Layer 3 of a small transformer language model trained on English Wikipedia (10 layers, counted from 0, width 96).
A neuron's activation on a vector x is ReLU(weights . x + bias), where the dot is the dot product.
The model reads these tokens: " The" " song" " advise" "s" " the" " " "3" "1" " year" " old"

The vector x that enters this layer's MLP at each token. A number n stands for (n - 128) times 0.031.
0 " The": 174, 117, 180, 178, 157, 115, 161, 126, 149, 166, 190, 173, 140, 97, 157, 145, 138, 118, 112, 135, 144, 98, 132, 110, 119, 163, 102, 84, 88, 144, 68, 139, 102, 117, 158, 129, 118, 181, 148, 164, 129, 118, 182, 109, 91, 111, 139, 133, 121, 14, 163, 163, 155, 88, 201, 159, 151, 63, 110, 54, 155, 117, 152, 113, 117, 178, 141, 200, 103, 111, 101, 100, 111, 119, 112, 123, 133, 101, 121, 162, 126, 108, 130, 159, 109, 145, 99, 137, 115, 94, 102, 107, 99, 106, 110, 75
1 " song": 159, 107, 178, 190, 147, 118, 150, 144, 140, 141, 184, 156, 115, 84, 163, 141, 120, 145, 127, 158, 146, 121, 139, 121, 124, 164, 109, 65, 80, 154, 120, 147, 102, 113, 182, 107, 106, 140, 153, 154, 110, 124, 179, 88, 92, 125, 120, 143, 92, 13, 177, 156, 137, 120, 182, 156, 137, 51, 117, 93, 153, 134, 165, 102, 115, 189, 154, 204, 113, 77, 93, 128, 114, 131, 108, 143, 134, 82, 108, 143, 82, 91, 141, 140, 107, 127, 93, 159, 120, 110, 124, 138, 105, 105, 121, 93
2 " advise": 161, 133, 178, 178, 177, 139, 135, 145, 142, 167, 187, 149, 113, 85, 141, 122, 162, 154, 135, 118, 133, 142, 137, 91, 115, 174, 111, 87, 88, 125, 82, 154, 109, 115, 183, 95, 96, 132, 147, 163, 80, 120, 175, 102, 99, 115, 120, 137, 102, 22, 160, 164, 155, 114, 171, 151, 158, 55, 127, 113, 169, 142, 170, 92, 102, 173, 154, 209, 77, 83, 106, 109, 134, 146, 113, 155, 133, 97, 128, 152, 115, 102, 152, 164, 76, 127, 109, 145, 110, 88, 121, 96, 108, 105, 85, 91
3 "s": 165, 115, 163, 213, 174, 118, 153, 140, 155, 160, 173, 133, 124, 83, 157, 140, 143, 135, 99, 152, 147, 146, 133, 90, 118, 158, 86, 70, 90, 134, 103, 154, 87, 133, 178, 80, 115, 135, 118, 142, 102, 120, 169, 101, 90, 117, 109, 149, 110, 19, 145, 167, 175, 97, 174, 135, 159, 45, 116, 84, 151, 159, 175, 115, 122, 177, 164, 178, 99, 118, 101, 125, 94, 154, 95, 145, 129, 97, 91, 168, 107, 114, 147, 163, 141, 127, 94, 158, 118, 81, 114, 141, 93, 115, 110, 99
4 " the": 168, 112, 166, 176, 149, 123, 162, 145, 159, 147, 184, 138, 130, 82, 167, 137, 153, 136, 80, 144, 130, 143, 149, 102, 121, 149, 108, 84, 93, 139, 94, 148, 106, 109, 172, 99, 110, 154, 115, 163, 83, 126, 172, 112, 89, 116, 131, 134, 102, 23, 158, 155, 164, 114, 186, 132, 162, 49, 121, 79, 168, 144, 170, 119, 121, 229, 157, 186, 100, 97, 81, 100, 96, 145, 100, 139, 139, 98, 117, 136, 111, 115, 128, 158, 113, 124, 122, 154, 108, 93, 122, 126, 114, 114, 100, 72
5 " ": 179, 123, 155, 185, 162, 111, 158, 142, 154, 143, 188, 140, 96, 72, 155, 152, 135, 131, 120, 138, 123, 123, 144, 118, 121, 151, 98, 79, 79, 145, 101, 160, 83, 125, 167, 112, 103, 137, 154, 144, 102, 112, 176, 105, 75, 127, 109, 154, 98, 33, 165, 156, 161, 106, 184, 124, 163, 50, 104, 85, 160, 123, 163, 118, 132, 200, 173, 218, 79, 97, 93, 89, 112, 141, 116, 144, 132, 103, 102, 131, 121, 101, 139, 163, 129, 154, 98, 160, 120, 100, 135, 126, 108, 113, 113, 98
6 "3": 173, 112, 166, 170, 169, 122, 139, 158, 142, 142, 164, 150, 128, 69, 169, 150, 129, 139, 122, 133, 132, 114, 154, 99, 128, 180, 107, 80, 73, 139, 107, 155, 109, 117, 176, 91, 106, 150, 145, 138, 104, 135, 188, 114, 90, 138, 131, 152, 128, 36, 157, 153, 157, 111, 192, 116, 158, 38, 113, 89, 151, 121, 174, 101, 133, 190, 177, 189, 85, 107, 95, 59, 101, 132, 112, 139, 131, 109, 95, 132, 96, 106, 139, 161, 119, 148, 111, 162, 124, 89, 125, 137, 97, 87, 126, 92
7 "1": 163, 110, 167, 178, 172, 127, 151, 143, 146, 143, 168, 147, 123, 73, 165, 155, 126, 140, 108, 157, 121, 114, 149, 105, 124, 171, 108, 78, 69, 134, 107, 160, 116, 120, 169, 105, 107, 151, 152, 154, 90, 127, 175, 120, 94, 135, 125, 159, 124, 41, 166, 173, 155, 98, 177, 118, 160, 44, 115, 84, 158, 136, 164, 106, 130, 192, 166, 199, 101, 105, 91, 53, 94, 135, 102, 146, 139, 105, 99, 149, 90, 113, 123, 150, 121, 153, 93, 160, 118, 97, 132, 116, 96, 89, 113, 98
8 " year": 152, 141, 177, 196, 165, 129, 138, 141, 134, 137, 200, 147, 110, 77, 173, 148, 145, 143, 126, 144, 118, 122, 166, 122, 131, 161, 108, 88, 64, 116, 116, 141, 97, 119, 164, 111, 117, 143, 171, 154, 91, 146, 172, 95, 94, 122, 131, 158, 110, 19, 165, 165, 127, 109, 175, 125, 156, 46, 112, 85, 147, 151, 167, 107, 119, 178, 171, 200, 118, 103, 87, 99, 121, 130, 101, 126, 122, 83, 106, 162, 93, 93, 139, 151, 110, 138, 96, 153, 111, 104, 125, 139, 86, 117, 102, 92
9 " old": 149, 121, 177, 183, 143, 130, 125, 144, 135, 153, 174, 144, 128, 81, 172, 131, 147, 126, 119, 145, 127, 108, 159, 117, 119, 157, 114, 88, 73, 140, 79, 140, 102, 118, 163, 78, 108, 149, 143, 159, 97, 140, 160, 132, 118, 130, 129, 157, 104, 9, 162, 155, 153, 131, 176, 129, 159, 50, 107, 83, 181, 141, 173, 105, 113, 200, 162, 213, 84, 109, 78, 99, 124, 138, 107, 143, 135, 108, 101, 142, 98, 87, 162, 140, 104, 132, 106, 154, 109, 102, 144, 128, 111, 104, 109, 85

Each question shows the input weights of one neuron of the MLP. A number n stands for (n - 128) times 0.011.

n354 (bias -0.031): 172, 174, 144, 125, 133, 91, 156, 103, 110, 125, 119, 143, 148, 171, 138, 136, 103, 158, 167, 107, 151, 135, 144, 161, 100, 96, 127, 140, 97, 126, 116, 117, 134, 123, 96, 128, 73, 120, 114, 121, 163, 134, 118, 146, 119, 123, 155, 112, 130, 153, 157, 105, 127, 140, 109, 110, 174, 101, 136, 177, 110, 113, 151, 141, 134, 130, 159, 111, 97, 94, 127, 125, 124, 142, 90, 104, 124, 148, 115, 151, 138, 135, 116, 123, 135, 137, 174, 135, 119, 113, 120, 133, 99, 107, 166, 89
On which token does it fire most, and how strongly? 6 "3", at about 0.25

n230 (bias -0.042): 124, 143, 109, 180, 122, 109, 137, 155, 124, 131, 127, 150, 138, 128, 139, 108, 115, 86, 115, 135, 89, 119, 118, 127, 129, 143, 124, 137, 174, 113, 127, 121, 147, 125, 100, 161, 105, 156, 150, 126, 104, 94, 125, 106, 97, 160, 138, 97, 117, 162, 161, 95, 114, 106, 138, 170, 139, 156, 126, 154, 140, 134, 121, 140, 139, 133, 115, 88, 110, 103, 107, 120, 90, 110, 149, 146, 149, 139, 94, 150, 113, 120, 91, 202, 152, 152, 116, 94, 142, 129, 120, 135, 138, 155, 119, 103
Which token does this neuron like most? 0 " The"

n546 (bias -0.026): 120, 99, 116, 153, 139, 112, 119, 126, 133, 91, 155, 172, 158, 170, 127, 72, 99, 109, 120, 110, 122, 141, 123, 154, 151, 153, 99, 113, 160, 120, 104, 138, 92, 71, 136, 124, 125, 119, 156, 107, 116, 124, 125, 132, 172, 116, 99, 122, 132, 151, 102, 158, 145, 100, 143, 127, 144, 131, 141, 115, 157, 144, 135, 112, 137, 139, 125, 109, 113, 90, 169, 153, 141, 118, 134, 92, 141, 123, 116, 146, 136, 158, 154, 83, 142, 122, 110, 125, 175, 110, 120, 84, 149, 109, 121, 131
Which token does this neuron like most? 0 " The"

n500 (bias -0.005): 124, 152, 123, 146, 174, 138, 118, 111, 115, 129, 135, 125, 93, 93, 137, 129, 143, 123, 173, 119, 109, 99, 111, 133, 156, 111, 90, 105, 122, 123, 111, 160, 91, 141, 111, 153, 150, 151, 120, 143, 175, 117, 140, 127, 131, 113, 92, 134, 60, 149, 143, 107, 127, 127, 99, 131, 92, 151, 146, 148, 163, 136, 110, 98, 109, 144, 96, 123, 100, 97, 141, 141, 127, 97, 129, 106, 118, 153, 114, 127, 159, 139, 122, 141, 179, 144, 148, 125, 140, 169, 145, 102, 120, 166, 140, 105
Which token does this neuron like most? 5 " "

n764 (bias -0.031): 123, 153, 137, 92, 134, 104, 142, 148, 140, 112, 98, 146, 122, 129, 154, 100, 158, 189, 96, 119, 123, 104, 133, 104, 122, 143, 108, 96, 127, 147, 160, 158, 146, 99, 121, 144, 117, 139, 134, 126, 153, 130, 146, 131, 155, 133, 131, 132, 121, 174, 149, 142, 113, 113, 123, 115, 132, 107, 120, 122, 86, 105, 144, 151, 129, 150, 133, 122, 115, 148, 93, 114, 126, 140, 105, 114, 110, 146, 146, 109, 139, 96, 99, 113, 132, 127, 152, 146, 141, 162, 75, 132, 147, 104, 164, 106
On which token does it fire most, and how strongly? 6 "3", at about 1.3

n277 (bias -0.028): 81, 155, 68, 168, 111, 144, 184, 88, 166, 148, 155, 80, 146, 162, 131, 170, 104, 157, 87, 135, 83, 163, 87, 113, 126, 178, 141, 181, 151, 133, 132, 103, 151, 53, 128, 67, 71, 160, 154, 114, 97, 119, 133, 172, 123, 161, 93, 190, 125, 120, 117, 89, 152, 141, 95, 107, 117, 107, 89, 99, 94, 108, 163, 122, 122, 96, 175, 88, 147, 125, 151, 126, 133, 183, 136, 123, 121, 151, 96, 141, 118, 141, 150, 146, 134, 130, 117, 179, 185, 105, 129, 106, 122, 110, 117, 129
On which token does it fire most, and how strongly? 3 "s", at about 2.3

n39 (bias -0.018): 141, 141, 167, 121, 121, 147, 163, 149, 136, 127, 123, 118, 123, 85, 121, 148, 105, 150, 139, 83, 128, 144, 164, 118, 133, 178, 110, 156, 95, 125, 142, 118, 171, 113, 94, 149, 99, 91, 115, 126, 113, 147, 110, 149, 121, 161, 125, 109, 151, 119, 91, 96, 103, 174, 95, 138, 178, 121, 135, 86, 105, 114, 106, 163, 141, 141, 139, 122, 137, 115, 147, 102, 117, 135, 133, 124, 123, 139, 141, 150, 131, 138, 149, 122, 139, 76, 109, 160, 170, 139, 114, 75, 139, 114, 157, 99
Its two highest activations, in order, are on tokens 6 "3", 7 "1"

n723 (bias -0.027): 112, 111, 137, 122, 138, 91, 107, 116, 92, 130, 127, 97, 143, 159, 115, 129, 150, 161, 161, 137, 91, 78, 110, 143, 140, 122, 93, 135, 107, 149, 175, 156, 149, 151, 94, 147, 70, 106, 140, 123, 129, 112, 123, 123, 134, 128, 133, 118, 91, 122, 132, 144, 125, 111, 173, 150, 154, 140, 133, 115, 150, 154, 108, 134, 108, 125, 90, 148, 107, 125, 119, 135, 110, 169, 106, 142, 125, 122, 129, 129, 127, 155, 132, 125, 153, 96, 143, 168, 141, 123, 129, 153, 133, 149, 155, 132
On which three tokens does it fire most, strongest first? 1 " song", 5 " ", 3 "s"

n512 (bias -0.024): 170, 186, 130, 146, 156, 135, 161, 129, 139, 144, 95, 123, 121, 122, 172, 114, 64, 110, 177, 94, 165, 124, 98, 154, 121, 186, 104, 112, 96, 169, 108, 122, 160, 70, 121, 197, 120, 151, 125, 69, 152, 146, 128, 106, 88, 129, 123, 113, 120, 138, 92, 96, 122, 138, 98, 122, 138, 154, 134, 92, 174, 157, 99, 137, 165, 124, 130, 143, 146, 150, 121, 85, 104, 93, 153, 112, 122, 98, 128, 77, 73, 140, 82, 176, 103, 134, 92, 116, 166, 165, 135, 114, 132, 134, 190, 183
On which token does it fire most, and how strongly? 6 "3", at about 0.94

n248 (bias -0.009): 99, 142, 148, 107, 129, 188, 134, 107, 171, 127, 136, 160, 108, 99, 127, 123, 102, 107, 134, 134, 102, 114, 154, 118, 138, 120, 114, 138, 92, 132, 104, 132, 120, 135, 156, 125, 129, 82, 140, 139, 127, 127, 151, 92, 148, 137, 104, 79, 138, 164, 127, 118, 120, 140, 110, 106, 147, 127, 118, 131, 105, 140, 132, 150, 129, 118, 167, 117, 94, 85, 153, 146, 134, 131, 174, 88, 137, 101, 109, 174, 129, 102, 121, 123, 138, 113, 127, 106, 117, 125, 171, 124, 147, 128, 159, 134
On which token does it fire most, and how strongly? 8 " year", at about 0.42

n390 (bias -0.018): 103, 116, 144, 148, 138, 169, 143, 102, 106, 141, 158, 138, 142, 123, 89, 160, 118, 154, 141, 126, 117, 129, 126, 133, 102, 125, 126, 177, 106, 91, 79, 139, 104, 94, 126, 140, 92, 130, 114, 128, 149, 131, 149, 72, 132, 133, 113, 87, 106, 158, 119, 145, 157, 150, 138, 125, 118, 139, 140, 176, 105, 115, 133, 139, 71, 142, 121, 107, 96, 101, 124, 137, 99, 103, 140, 124, 126, 132, 122, 183, 145, 115, 102, 177, 111, 137, 72, 117, 158, 182, 90, 117, 128, 115, 172, 173
Its two highest activations, in order, are on tokens 2 " advise", 0 " The"

n533 (bias -0.005): 90, 104, 119, 134, 142, 146, 119, 163, 129, 138, 123, 97, 110, 91, 154, 147, 115, 148, 130, 87, 80, 124, 167, 135, 108, 145, 133, 160, 180, 141, 114, 153, 108, 31, 135, 140, 105, 138, 123, 121, 68, 110, 149, 106, 158, 134, 108, 119, 121, 159, 136, 121, 135, 127, 148, 154, 132, 177, 163, 137, 112, 102, 119, 116, 146, 155, 185, 88, 123, 84, 146, 109, 123, 102, 121, 106, 121, 117, 129, 98, 127, 136, 141, 144, 170, 139, 66, 137, 138, 105, 158, 129, 117, 167, 136, 135
Which token does this neuron like most? 6 "3"

n577 (bias -0.011): 144, 129, 161, 125, 129, 113, 104, 136, 91, 126, 88, 120, 108, 181, 163, 153, 110, 168, 148, 102, 93, 95, 142, 133, 131, 156, 101, 138, 94, 73, 128, 118, 151, 138, 115, 146, 106, 95, 156, 91, 112, 136, 135, 77, 123, 148, 127, 100, 129, 127, 125, 133, 131, 108, 164, 108, 143, 152, 88, 148, 127, 121, 146, 113, 163, 140, 129, 102, 105, 146, 127, 97, 159, 124, 107, 155, 136, 121, 138, 113, 132, 123, 147, 148, 125, 113, 161, 147, 158, 133, 125, 148, 91, 117, 138, 140
On which token does it fire most, and how strongly? 6 "3", at about 2.4

n300 (bias -0.014): 137, 132, 133, 149, 120, 112, 122, 87, 118, 131, 145, 96, 183, 128, 127, 104, 184, 171, 165, 121, 126, 169, 106, 103, 126, 137, 119, 87, 133, 129, 118, 102, 127, 88, 125, 142, 137, 92, 154, 114, 146, 129, 132, 138, 138, 156, 149, 83, 122, 142, 153, 116, 134, 127, 120, 102, 139, 133, 127, 111, 172, 113, 133, 70, 95, 138, 69, 103, 182, 125, 157, 132, 96, 156, 110, 120, 95, 129, 108, 181, 97, 122, 167, 127, 146, 140, 144, 125, 112, 136, 120, 88, 184, 128, 119, 131
Which token does this neuron like most? 2 " advise"

n744 (bias 0.001): 98, 117, 127, 136, 146, 140, 117, 142, 175, 133, 132, 129, 122, 125, 90, 108, 140, 103, 152, 98, 118, 117, 140, 138, 97, 107, 79, 139, 137, 132, 148, 95, 97, 152, 138, 170, 77, 142, 106, 165, 104, 121, 99, 140, 146, 131, 149, 110, 101, 108, 143, 111, 99, 128, 132, 109, 134, 154, 147, 133, 135, 90, 180, 138, 145, 113, 129, 156, 137, 98, 133, 123, 121, 111, 164, 190, 135, 134, 149, 122, 124, 133, 119, 136, 130, 112, 169, 117, 108, 163, 156, 117, 139, 145, 147, 97
Which token does this neuron like most? 2 " advise"

n37 (bias -0.018): 150, 115, 131, 137, 130, 134, 92, 189, 87, 112, 144, 127, 131, 131, 146, 129, 131, 100, 121, 141, 147, 132, 104, 124, 179, 111, 109, 104, 101, 126, 165, 91, 135, 119, 104, 98, 90, 134, 84, 122, 116, 100, 99, 127, 134, 138, 113, 129, 149, 128, 114, 104, 158, 122, 120, 142, 150, 139, 122, 134, 156, 138, 141, 169, 153, 127, 139, 134, 114, 95, 164, 179, 114, 116, 158, 110, 120, 81, 127, 148, 141, 143, 109, 146, 137, 122, 145, 127, 154, 132, 135, 145, 103, 166, 142, 105
Its two highest activations, in order, are on tokens 3 "s", 4 " the"

n120 (bias -0.016): 136, 124, 103, 118, 108, 133, 93, 148, 92, 132, 137, 130, 127, 127, 105, 169, 124, 183, 94, 136, 106, 138, 124, 155, 119, 120, 114, 116, 153, 99, 98, 166, 155, 172, 120, 133, 136, 137, 155, 119, 92, 94, 135, 180, 161, 112, 126, 114, 125, 128, 96, 136, 124, 108, 129, 146, 109, 125, 106, 189, 135, 134, 166, 85, 127, 139, 132, 144, 170, 137, 99, 97, 157, 140, 112, 127, 72, 100, 159, 104, 135, 141, 111, 140, 163, 159, 159, 133, 162, 138, 113, 129, 98, 103, 154, 127
Which token does this neuron like most? 7 "1"

n168 (bias -0.037): 159, 125, 160, 122, 116, 111, 118, 115, 129, 118, 122, 106, 97, 110, 131, 125, 142, 108, 125, 144, 127, 101, 161, 105, 121, 117, 105, 146, 109, 141, 141, 130, 133, 92, 118, 141, 118, 131, 123, 127, 68, 110, 79, 143, 151, 137, 126, 156, 118, 152, 111, 160, 138, 121, 161, 164, 142, 136, 173, 117, 159, 127, 123, 160, 138, 150, 146, 129, 147, 103, 150, 68, 131, 125, 162, 68, 117, 119, 152, 110, 129, 131, 119, 137, 137, 98, 125, 84, 158, 133, 149, 143, 140, 125, 141, 147
On which three tokens does it fire most, strongest first? 7 "1", 4 " the", 5 " "

n478 (bias -0.031): 141, 138, 130, 122, 136, 132, 136, 85, 125, 111, 159, 169, 88, 147, 113, 145, 114, 154, 133, 91, 129, 155, 137, 144, 100, 158, 127, 136, 119, 139, 137, 86, 131, 135, 99, 98, 96, 156, 139, 116, 118, 167, 120, 172, 162, 109, 102, 142, 118, 146, 114, 173, 138, 139, 91, 79, 137, 123, 113, 140, 120, 88, 149, 149, 132, 143, 167, 122, 122, 152, 129, 122, 70, 151, 173, 147, 128, 99, 112, 98, 112, 152, 139, 116, 131, 120, 154, 108, 140, 150, 95, 106, 108, 131, 152, 86
Its two highest activations, in order, are on tokens 6 "3", 7 "1"

n318 (bias 0.006): 134, 171, 124, 140, 121, 134, 145, 124, 181, 148, 118, 77, 128, 146, 129, 136, 107, 141, 143, 99, 163, 170, 124, 112, 147, 125, 108, 157, 161, 188, 141, 136, 119, 104, 157, 110, 66, 167, 147, 133, 109, 115, 129, 177, 134, 149, 144, 142, 147, 137, 121, 121, 140, 172, 81, 138, 90, 147, 130, 81, 124, 120, 152, 84, 164, 128, 103, 112, 122, 145, 173, 117, 106, 163, 93, 111, 97, 148, 117, 133, 135, 117, 141, 112, 103, 84, 94, 137, 153, 126, 137, 80, 122, 93, 114, 114
Which token does this neuron like most? 2 " advise"

n90 (bias -0.038): 141, 143, 193, 155, 141, 160, 133, 136, 86, 123, 114, 63, 123, 147, 134, 148, 97, 134, 115, 105, 58, 75, 159, 121, 133, 108, 100, 193, 100, 82, 115, 136, 99, 79, 134, 103, 143, 136, 125, 126, 87, 148, 104, 116, 140, 131, 104, 160, 100, 156, 108, 127, 148, 100, 190, 182, 130, 140, 108, 162, 139, 140, 130, 192, 130, 137, 167, 139, 172, 186, 154, 113, 147, 62, 148, 74, 133, 207, 56, 125, 117, 146, 104, 155, 94, 118, 149, 115, 144, 71, 91, 124, 176, 87, 149, 145
On which three tokens does it fire most, strongest first? 6 "3", 8 " year", 7 "1"